Layer 11 of a small transformer language model trained on English Wikipedia (14 layers, counted from 0, width 96).
A neuron adds its activation times its output weights to the MLP's output. To switch it off is to set its activation to zero at one token and run the rest of the model.
A neuron's activation on a vector x is quick GELU(weights . x + bias), where the dot is the dot product. Quick GELU of z is z times sigmoid(1.702 z).

Input weights of the MLP neurons that the questions are about. A number n stands for n times 0.00079.
n58 (bias -0.032): 116 45 82 -114 -50 -240 -25 255 110 161 0 -113 134 334 -174 135 66 70 42 128 17 118 -8 -161 -178 -76 -88 -158 181 128 -163 -187 44 52 45 72 -176 -104 -71 74 231 55 151 234 65 97 -32 50 135 -8 155 86 84 -33 -170 132 -67 0 43 86 40 -336 -50 -141 -17 241 178 93 167 -102 -103 29 153 -135 -167 -12 4 -35 -287 -135 4 -68 -105 67 -211 -90 -334 -167 -86 -171 138 -62 -171 129 -240 -156
n86 (bias -0.061): -293 70 -113 -166 94 -97 -82 -37 320 53 93 105 -23 228 -160 -97 174 84 85 4 -73 31 27 -22 -58 -63 -206 -67 50 -38 -166 -133 -85 362 -171 45 -66 68 219 21 137 97 -171 88 -22 9 312 -178 189 76 -166 40 -86 45 161 255 -140 118 -104 172 30 -194 -131 94 -117 -83 -169 -121 246 -208 -89 -88 17 -68 -162 53 -154 14 25 382 -108 22 -30 157 -258 141 -211 -73 152 -70 108 24 -9 354 -291 111
n237 (bias -0.027): -324 81 62 162 72 184 -157 72 78 -99 0 -13 232 113 -254 -77 -19 -59 64 82 -28 86 60 -187 -265 -83 238 -23 9 127 -119 -358 140 -93 -141 173 -27 -86 9 -212 106 -86 -95 -77 296 -93 71 69 167 -100 0 244 -181 -9 71 -93 -199 -90 116 163 -331 -218 -329 -9 24 36 -37 -210 230 -42 91 149 107 -107 120 -238 197 54 203 -93 23 -53 -58 271 -247 -41 115 224 128 104 -97 -138 -213 297 -64 53
n264 (bias -0.013): -13 -137 -47 8 147 228 -137 86 82 163 -9 171 22 47 53 4 36 171 -117 56 -279 -136 -83 17 198 -79 8 204 -229 216 121 -67 270 217 19 225 38 -179 69 -168 257 -45 31 -214 165 -75 -8 104 226 203 -48 73 -180 475 4 -113 144 -271 -32 305 -173 -74 -96 -39 -140 -166 -9 45 -85 12 -301 171 -8 -66 0 -121 -66 -179 -16 0 179 33 -21 -29 -48 17 -83 91 -103 17 -266 130 146 50 -162 -54
n278 (bias -0.020): 30 -107 -171 8 111 45 68 -122 -65 121 68 -98 -131 191 -235 294 -100 111 -135 -4 -22 68 52 147 73 -13 -4 -56 -400 101 126 110 132 -42 81 0 -184 194 126 106 -16 -220 -251 -51 72 -114 38 -168 68 -202 -126 -124 48 -48 190 -88 -39 -169 -146 -126 -89 -17 -79 -9 54 119 35 -109 162 -150 206 26 117 -153 52 -9 112 -253 -271 322 350 -4 51 91 -119 -171 -135 100 18 -157 222 -148 -41 -54 -116 414
n314 (bias -0.020): 127 154 -65 -98 -258 194 0 -100 -49 -43 210 166 4 -118 -33 292 -308 -40 109 -16 -127 260 64 58 84 -170 -139 56 -28 -47 -12 238 245 -97 75 8 -67 61 -24 -163 37 136 -145 -99 176 -276 -66 148 -24 -235 69 -107 -49 -4 -35 23 77 -247 -116 -8 -94 81 -85 16 222 -12 128 -109 232 121 -96 36 -50 20 230 -16 222 -183 22 12 -125 212 -98 -118 61 -162 93 -165 -79 106 258 -52 -34 -78 86 96
n347 (bias -0.023): -106 -35 -52 -117 -122 205 -8 -28 88 291 153 -142 -108 113 -204 -209 466 -114 53 -327 -50 178 -58 0 62 -161 94 -93 -67 56 -50 19 -51 94 131 -108 105 -75 -177 255 -115 212 41 271 35 49 4 62 17 0 4 232 -31 -9 116 103 134 -56 50 -71 -17 -31 -309 40 -204 44 -128 -124 -122 -210 -211 -188 236 139 67 40 -169 -61 143 -144 -72 -184 -151 312 -27 4 22 -136 197 39 -71 43 -215 360 175 41

Output weights of the MLP neurons that the questions are about. A number n stands for n times 0.00076.
n58: 144 269 36 71 -46 62 -104 -159 252 -415 -110 -161 66 -47 109 149 -76 -88 138 -341 20 -150 -316 203 344 -70 105 47 63 -102 -156 -89 68 -42 4 66 34 -133 82 52 -145 43 55 -177 -99 160 306 66 14 142 -259 11 -136 66 62 -76 -121 163 -4 -119 112 -204 31 80 -24 -178 -49 -58 -117 101 -56 109 -78 -105 -75 7 -58 108 70 45 -133 74 -116 85 -4 -4 12 -148 130 133 -144 156 -16 20 194 4
n86: -69 -79 4 -44 -65 -18 160 -322 143 42 -249 208 -31 -101 171 191 134 167 75 -20 -117 81 -103 41 254 93 133 -152 152 86 121 147 38 126 -84 20 183 -99 74 -149 93 56 150 -49 -17 123 74 47 -296 -128 90 -63 -187 185 -300 56 61 59 -4 -33 -37 145 103 -129 206 -94 136 185 135 300 -95 0 191 9 -58 -111 -301 151 4 -17 -15 33 -18 -180 -241 -82 -396 -146 -96 -132 190 14 -308 116 -304 14
n237: 20 -283 138 -42 -155 13 -143 -112 136 -8 -256 -157 29 -162 126 -86 -38 66 96 -29 -175 14 -56 73 0 7 -4 -74 259 -26 87 123 266 131 -8 -120 -75 -255 41 8 16 49 193 -19 -76 -47 -179 7 71 137 204 -20 272 -122 158 -97 -53 -80 174 145 65 -215 116 312 158 140 30 193 -99 292 -196 -97 -215 -129 -292 -221 -29 -46 -222 4 79 195 -17 154 -23 74 -200 -116 -32 26 120 -56 -148 82 -80 197
n264: -188 -171 -167 -37 -121 -476 -33 -84 -193 0 179 -269 -93 -40 -46 -64 211 8 -97 -151 -79 53 86 -54 -97 -175 -59 80 126 -193 -5 -36 -162 105 94 -124 104 -87 193 134 -215 118 78 118 -101 4 302 -97 -7 -27 -4 62 5 20 36 -121 128 117 -194 -76 -149 42 -131 165 69 141 -122 -120 -65 19 134 26 8 -9 -19 42 235 25 320 193 164 -34 45 208 67 -110 248 22 80 -25 101 156 -256 154 129 140
n278: 159 -138 68 -86 -183 -70 -137 115 161 -65 -58 -103 -92 67 85 -215 -59 -31 90 57 134 -365 -33 -150 24 23 58 -70 -63 -19 128 99 -39 -193 155 -66 -14 -46 -279 46 127 34 131 -105 18 16 98 278 -27 102 187 0 163 -7 113 40 -41 158 57 -25 -63 -155 134 -213 -161 -215 -337 51 -4 21 -25 -8 -213 32 -14 182 13 -61 67 28 -88 137 46 96 254 8 -105 20 -62 166 140 19 15 409 -43 -251
n314: 62 -16 278 130 -134 62 263 -154 52 -57 67 3 55 311 40 -319 115 13 -122 25 -4 -133 -74 -22 129 -9 77 -166 90 47 249 -144 -177 90 35 -72 80 -122 -198 -36 159 -10 28 216 7 65 147 31 91 149 0 3 20 -14 -44 34 -90 151 -121 -13 -81 51 94 -89 -28 -67 -58 -111 -335 -37 73 -11 -127 15 -57 -33 -15 -188 -69 83 263 -16 146 -22 42 -98 -270 198 35 -37 -84 -40 -68 6 -185 94
n347: 23 -25 76 51 210 -222 -200 135 47 23 -95 71 156 -126 0 -133 -130 282 83 157 -227 -188 70 4 -36 -73 -137 -86 -189 -98 -104 128 207 -57 -24 128 -340 36 94 52 -221 36 -86 -155 57 33 17 101 -25 -4 -170 68 -295 -282 -31 46 -113 -87 -117 145 -227 -143 212 36 197 -160 29 121 126 161 34 135 33 21 -71 155 3 16 86 180 -80 70 -48 170 4 21 111 241 -368 115 0 152 72 104 27 -30

Each question names a token from some text and the token that comes next. It shows the vector x that enters the MLP there. A number n stands for n times 0.017.

Then comes g, the gradient of the next token's log-probability with respect to the MLP's output, scaled to length 1. A neuron's effect is roughly proportional to its activation times (output weights . g). A number n stands for n times 0.0009.

"h", then "ue"
x: 39 -106 -65 -12 120 90 127 -29 -41 -91 -50 -135 -131 4 -6 19 -155 -45 -31 70 -15 -47 -147 -58 105 70 154 62 -32 -43 52 80 13 -73 -129 80 -151 115 -15 112 95 -7 29 -12 -8 -2 30 63 20 -184 0 -46 8 -46 13 -12 1 -48 35 97 91 19 94 -10 28 -44 131 32 -71 -49 62 117 -22 34 -19 -25 -5 -79 1 -83 2 -41 -75 95 122 50 52 51 -102 -14 9 89 22 -178 -21 -68
g: -184 64 -135 106 -24 -39 -30 46 79 218 69 -147 -17 213 152 -23 63 12 1 159 308 -34 74 52 128 -30 138 13 108 -17 69 -22 -80 10 54 5 -13 -21 137 -397 -28 -89 67 104 -218 74 -53 12 -12 -53 -79 -52 -32 -48 -229 96 -234 -34 94 5 177 -59 -160 -84 -173 146 -2 164 22 88 -171 -135 34 67 -72 29 -41 -106 -129 -156 51 62 28 -78 -89 -20 121 131 184 -15 115 -136 -3 -87 -135 75
Which neuron, switched off, raises the next token's probability most? n278

"|", then " Party"
x: -23 27 -42 83 26 -9 386 -30 -121 11 -80 78 -45 -136 -83 39 -74 -42 39 15 75 -56 36 54 15 30 26 73 58 8 -41 6 -70 -83 -79 -7 2 -54 -109 -47 -22 -21 23 16 42 13 -24 -37 23 -48 85 -64 -4 -43 77 67 -86 -3 -6 -6 -8 -63 -79 7 -65 129 60 158 -93 -37 -9 -9 79 32 -80 -81 69 -154 -21 -4 33 77 -91 -50 57 90 70 34 -33 22 4 -92 15 -24 141 33
g: -194 40 -204 117 -17 41 -5 184 -17 -19 -85 23 -83 38 -132 -107 149 -183 -224 12 -193 -19 114 98 -150 -101 154 270 188 5 -39 29 142 -78 -31 23 129 45 13 -8 -115 -22 8 -117 44 146 -123 -81 -146 -121 51 71 50 377 -1 -11 -131 4 7 -246 204 -7 56 90 -49 142 -8 -270 94 -101 89 46 172 -47 -40 69 48 16 -64 -106 32 -7 152 154 -41 26 -1 9 22 -22 63 57 -156 -134 -71 12
Switching off which neuron hurts the next token most? n347

".", then "8"
x: -48 -46 -55 -6 45 31 414 -204 -7 47 -50 -5 -9 35 -43 -40 -25 -15 -49 -10 45 35 -17 -12 -4 36 58 77 -36 -6 -1 18 -79 46 -35 6 -42 -60 76 -2 -20 34 -57 25 -15 -75 73 -12 -9 -8 -103 -35 68 44 62 49 -132 75 -84 19 41 -39 -65 134 95 148 -6 -39 32 -41 40 -17 -46 -4 15 -32 -60 -53 -25 -21 -50 -99 -36 107 -48 27 -115 94 4 43 53 32 84 -143 -30 9
g: 90 -171 -90 -187 70 -79 -30 -70 69 -22 -118 60 141 -92 -124 2 87 35 33 -13 8 8 -258 82 20 158 -215 255 -259 37 -24 15 -128 217 68 103 88 227 -141 -266 178 -67 79 188 31 -43 16 -11 137 64 -22 115 -69 156 -229 -216 76 -58 14 -78 -81 250 -75 -43 82 112 -6 -41 -141 45 -10 17 78 -17 -56 -100 -83 118 190 -74 -17 -95 -4 -35 -12 122 -51 -10 76 182 53 -100 -53 -13 -78 24
Switching off which neuron hurts the next token most? n86

" for", then "ef"
x: -49 8 -19 0 41 42 235 -35 -357 84 -104 -27 72 -18 22 89 65 -28 -50 -19 -66 -12 96 -50 9 38 -45 -8 0 34 -137 10 -34 47 42 108 -63 45 -45 -32 11 26 -38 -83 -34 91 -2 -60 -32 46 -61 -19 -70 39 14 51 24 -86 42 44 57 21 30 91 -52 156 -40 64 92 -58 -22 -15 -78 -22 -51 -52 -73 82 80 -58 -115 66 -9 29 53 -16 -11 50 -17 -48 15 -75 96 -61 81 45
g: -56 -122 -22 122 -61 -84 32 -31 67 5 26 86 5 205 61 30 -51 44 -105 -20 -39 37 -32 80 11 -72 -105 -86 0 -84 -8 56 -207 32 -57 -1 -84 107 -97 -366 -46 21 -52 142 248 43 88 -106 90 77 -125 -8 43 177 70 -267 274 -54 90 -185 -109 72 15 -138 20 105 -124 69 -194 -6 38 53 166 0 159 -40 -12 -123 155 44 193 -59 -74 -83 -159 -62 -79 208 -18 44 -49 -188 175 -7 290 -20
Switching off which neuron hurts the next token most? n237

" prov", then "incial"
x: 12 12 -61 -88 -37 -69 168 10 -243 70 -89 -12 43 35 -58 36 -30 -65 -71 -51 62 -6 118 54 33 -83 74 18 135 77 -26 135 -8 -60 -17 16 78 -56 -53 42 75 7 -36 -37 -41 132 -91 -99 -61 -61 -64 -80 59 -50 52 -12 -72 -61 122 24 -7 -71 6 34 20 182 25 27 75 85 54 52 -92 13 -24 -58 -13 134 20 -185 -40 -98 66 37 -69 -33 39 96 20 -25 103 -2 82 -140 20 -40
g: -147 13 -104 55 -60 -87 -87 2 91 -62 108 176 -197 23 77 11 3 21 -315 -67 -110 -89 103 142 19 8 92 -168 -105 -21 -92 -197 204 -47 12 4 -77 -116 211 92 -89 -135 -77 32 119 71 39 -128 88 -45 0 52 -35 -10 273 308 83 -90 -13 101 134 -63 -77 -71 13 7 -123 -42 62 -46 4 108 269 -156 -78 72 -11 -22 0 -172 -228 -118 -72 -15 -10 -152 -24 132 164 124 131 -1 -1 168 147 87
Switching off which neuron hurts the next token most? n58

" a", then " leading"
x: 19 -19 -108 -66 -7 15 289 -129 -339 50 -34 3 -63 27 -112 -3 -12 -56 129 83 44 23 -31 21 6 -18 13 -30 44 13 -24 66 -40 50 39 71 -75 24 19 10 -5 12 -55 60 42 65 -92 -29 57 9 -5 51 88 -13 40 20 -17 -13 110 6 53 -19 19 -23 33 54 54 -49 -4 -34 -36 -56 8 -150 14 -64 -2 56 19 -138 -22 6 136 -9 25 73 17 -23 -88 -84 -52 -64 -11 72 113 -17
g: 65 -58 -94 -161 14 197 20 168 65 3 -84 -178 70 170 100 52 -45 -51 -10 89 -49 -24 110 132 40 -9 -228 -144 134 109 -8 19 18 -79 -67 -46 114 -141 -20 237 50 -141 3 -98 182 -47 -79 -59 -40 124 22 38 -164 -10 -66 75 -58 194 12 -38 -41 -92 261 105 7 -86 -134 46 160 -6 37 -7 -149 -97 78 -188 -160 25 -97 99 0 -60 275 9 -181 -172 273 193 -93 -131 46 -37 -24 82 -229 -42
Switching off which neuron hurts the next token most? n347

".", then "2"
x: -28 -49 -96 -12 55 18 393 -169 12 21 -53 -8 -28 41 -3 -31 -12 1 -47 -42 69 28 -40 -46 15 23 71 67 -15 -2 -18 41 -91 28 -82 16 -60 -51 34 33 -38 76 -47 18 4 -47 110 -13 -8 27 -126 5 37 53 61 84 -82 83 -87 40 10 -62 -2 118 88 178 -35 -62 49 -44 35 -13 -72 -33 -15 -56 -64 -74 -48 7 -78 -54 -4 69 9 2 -123 55 -8 86 82 -15 43 -166 -10 18
g: -106 176 -146 221 -27 157 -119 -3 136 180 167 53 -97 -86 90 262 166 36 57 17 -59 -212 73 55 -28 -65 138 -51 71 96 -120 -198 94 -305 54 2 -82 -269 -70 5 100 67 80 49 85 20 -37 10 -5 91 57 -117 40 -172 182 197 -195 -17 -19 -131 -103 93 -45 -97 -32 -21 31 -37 79 -46 -140 -90 -23 -84 -71 231 90 -137 38 -19 -20 -126 -7 -84 102 -22 22 11 13 -143 219 12 44 -30 -211 52
Switching off which neuron hurts the next token most? n278

" was", then " supported"
x: -46 73 -45 -37 -24 124 310 -1 -351 62 -28 19 -27 -27 -35 -6 -15 -60 -2 5 -16 46 -38 40 92 -1 1 38 59 37 -65 6 -67 25 -127 -62 44 10 21 -23 50 35 -110 34 17 77 25 4 0 -54 -35 23 -26 31 68 26 51 -93 49 -40 7 -41 -7 -74 68 83 -80 -16 69 -32 -59 52 62 -96 11 -129 51 22 7 -89 47 -43 125 -10 19 49 92 42 -84 -73 -14 69 -33 15 2 -47
g: 18 -45 115 -36 -118 42 58 102 1 -151 129 48 -97 130 -57 97 85 -35 -215 -44 54 -218 -124 49 -16 283 -2 4 -26 10 167 -163 -57 65 37 -127 79 120 244 -10 56 -162 -110 -66 18 -95 -30 61 -182 -36 -100 64 -103 226 -210 -100 -74 168 200 58 -202 57 20 -34 -90 -240 -113 -121 278 75 77 -78 58 83 -173 111 97 99 14 -33 95 67 -211 -67 -11 46 -20 -2 14 35 213 -19 51 92 -82 -63
Which neuron, switched off, raises the next token's probability most? n237

" Ven", then "ice"
x: -39 32 -20 -39 17 7 61 -124 -249 -55 -31 62 23 -3 -62 -26 10 -56 96 28 -104 49 133 21 -76 30 12 -58 40 32 53 68 10 -35 54 89 56 14 -62 -16 11 62 131 -72 10 55 -23 -46 -57 -44 -17 23 3 -10 -66 -134 18 -77 -39 -24 86 128 47 0 9 178 -6 44 73 25 12 44 -22 162 -83 15 -30 102 73 -95 -122 -88 2 -22 14 -87 140 65 -28 -92 -34 50 104 -274 31 -11
g: 2 32 -11 -88 17 50 -35 -34 -70 103 119 175 166 4 -61 -132 -83 -24 -168 -69 -64 36 268 -60 94 -119 45 121 -70 280 -115 -139 -103 -39 106 -89 -57 76 -32 -96 28 19 -131 -147 240 99 63 151 61 60 126 -119 -13 -215 92 51 18 -272 84 11 45 -42 11 -174 56 -76 -266 -11 71 58 -6 218 -98 138 -190 -66 60 -34 52 -168 91 65 214 137 -144 -167 -41 145 -53 -2 12 -26 -172 97 43 77
Switching off which neuron hurts the next token most? n314

" Na", then " P"
x: 22 86 -9 -19 -19 -101 128 -136 -203 -92 -68 1 2 9 55 74 -14 -8 54 88 20 55 -67 22 52 78 -40 -37 110 -9 15 67 66 -19 45 -37 -17 82 -121 99 -41 154 -64 58 15 22 49 77 2 -27 -25 -35 -134 -4 -65 -47 -60 -36 -68 -14 54 143 -32 55 34 165 -10 0 45 -18 102 29 -36 13 -49 7 82 -26 12 -71 -70 -88 18 50 99 -1 56 -87 -10 -56 12 11 -43 -351 3 2
g: 118 -18 -28 -81 -222 -36 316 42 -42 -73 34 90 62 150 52 70 -7 -74 86 -63 -168 -64 -99 -144 -112 -284 -32 -13 -26 -18 67 -37 -70 -4 -63 -76 -70 -146 -23 141 -182 -55 -30 66 56 -176 78 -56 12 -98 42 -50 111 -137 221 37 -36 120 -290 -177 -55 42 -13 -32 155 -234 -41 71 2 -93 86 -62 136 -119 96 196 -78 -24 171 129 -17 158 81 -2 174 -27 -69 134 5 208 20 92 -3 7 272 46
Switching off which neuron hurts the next token most? n314

" to", then " "
x: -34 -68 -70 -24 -27 -9 361 -77 -247 7 -14 -48 129 -55 -90 -14 51 -85 -41 -78 25 41 57 2 58 37 -132 -60 -11 35 -103 3 -34 -7 10 -13 10 34 -3 79 19 41 15 45 -10 75 -11 59 28 2 -123 107 -7 -24 37 175 -12 -68 40 38 -19 -24 4 73 -8 72 -15 84 -100 -33 -43 22 -54 -8 -26 -38 -8 17 124 -49 0 1 -1 12 69 -42 56 6 58 -107 36 35 54 -96 -31 -62
g: 28 120 0 -4 68 -76 61 -218 47 -232 -22 -60 -31 88 -37 -154 -122 -39 -92 253 141 29 -15 -113 -37 -102 28 230 -122 -49 270 -120 -70 -14 -7 55 -157 99 19 34 20 -31 -32 -80 101 4 14 -151 280 41 -115 -9 288 4 221 -93 18 -57 -239 -101 -150 -22 24 208 -97 174 -21 -26 15 -75 -182 203 -97 46 -73 109 -3 -57 73 -16 -31 -26 -23 4 96 71 -193 179 -96 -2 126 -79 180 -38 55 -17
Switching off which neuron hurts the next token most? n86

"or", then " to"
x: 136 51 -72 -102 -62 40 236 -51 -279 5 -75 -100 -106 -59 3 58 0 -48 47 -28 65 79 90 -20 -72 -8 50 -56 39 56 91 -48 40 -100 -32 132 -53 10 -30 72 -38 -18 -4 97 -73 -5 -31 8 -24 19 2 -28 -139 37 -42 -4 -101 -96 -73 -13 61 33 12 -7 27 -24 -4 82 89 -36 56 78 107 29 -56 -80 91 42 119 -39 36 36 17 40 75 -14 -2 -30 68 -9 30 30 31 -164 75 -89
g: 79 -28 8 7 -177 19 23 -76 42 185 46 -115 115 -91 112 -138 -54 -237 31 11 95 1 129 -28 165 2 -66 -233 -124 60 -16 -11 -163 86 20 17 102 56 -104 -174 -4 -139 -155 -11 -29 206 -84 27 20 135 15 83 62 -225 7 2 20 109 329 -254 159 -50 -26 -30 56 -35 45 98 46 -72 -83 -123 96 -185 107 -87 82 21 194 -33 -44 -10 250 246 -264 -63 78 9 -63 -156 -71 0 68 18 3 134
Switching off which neuron hurts the next token most? n314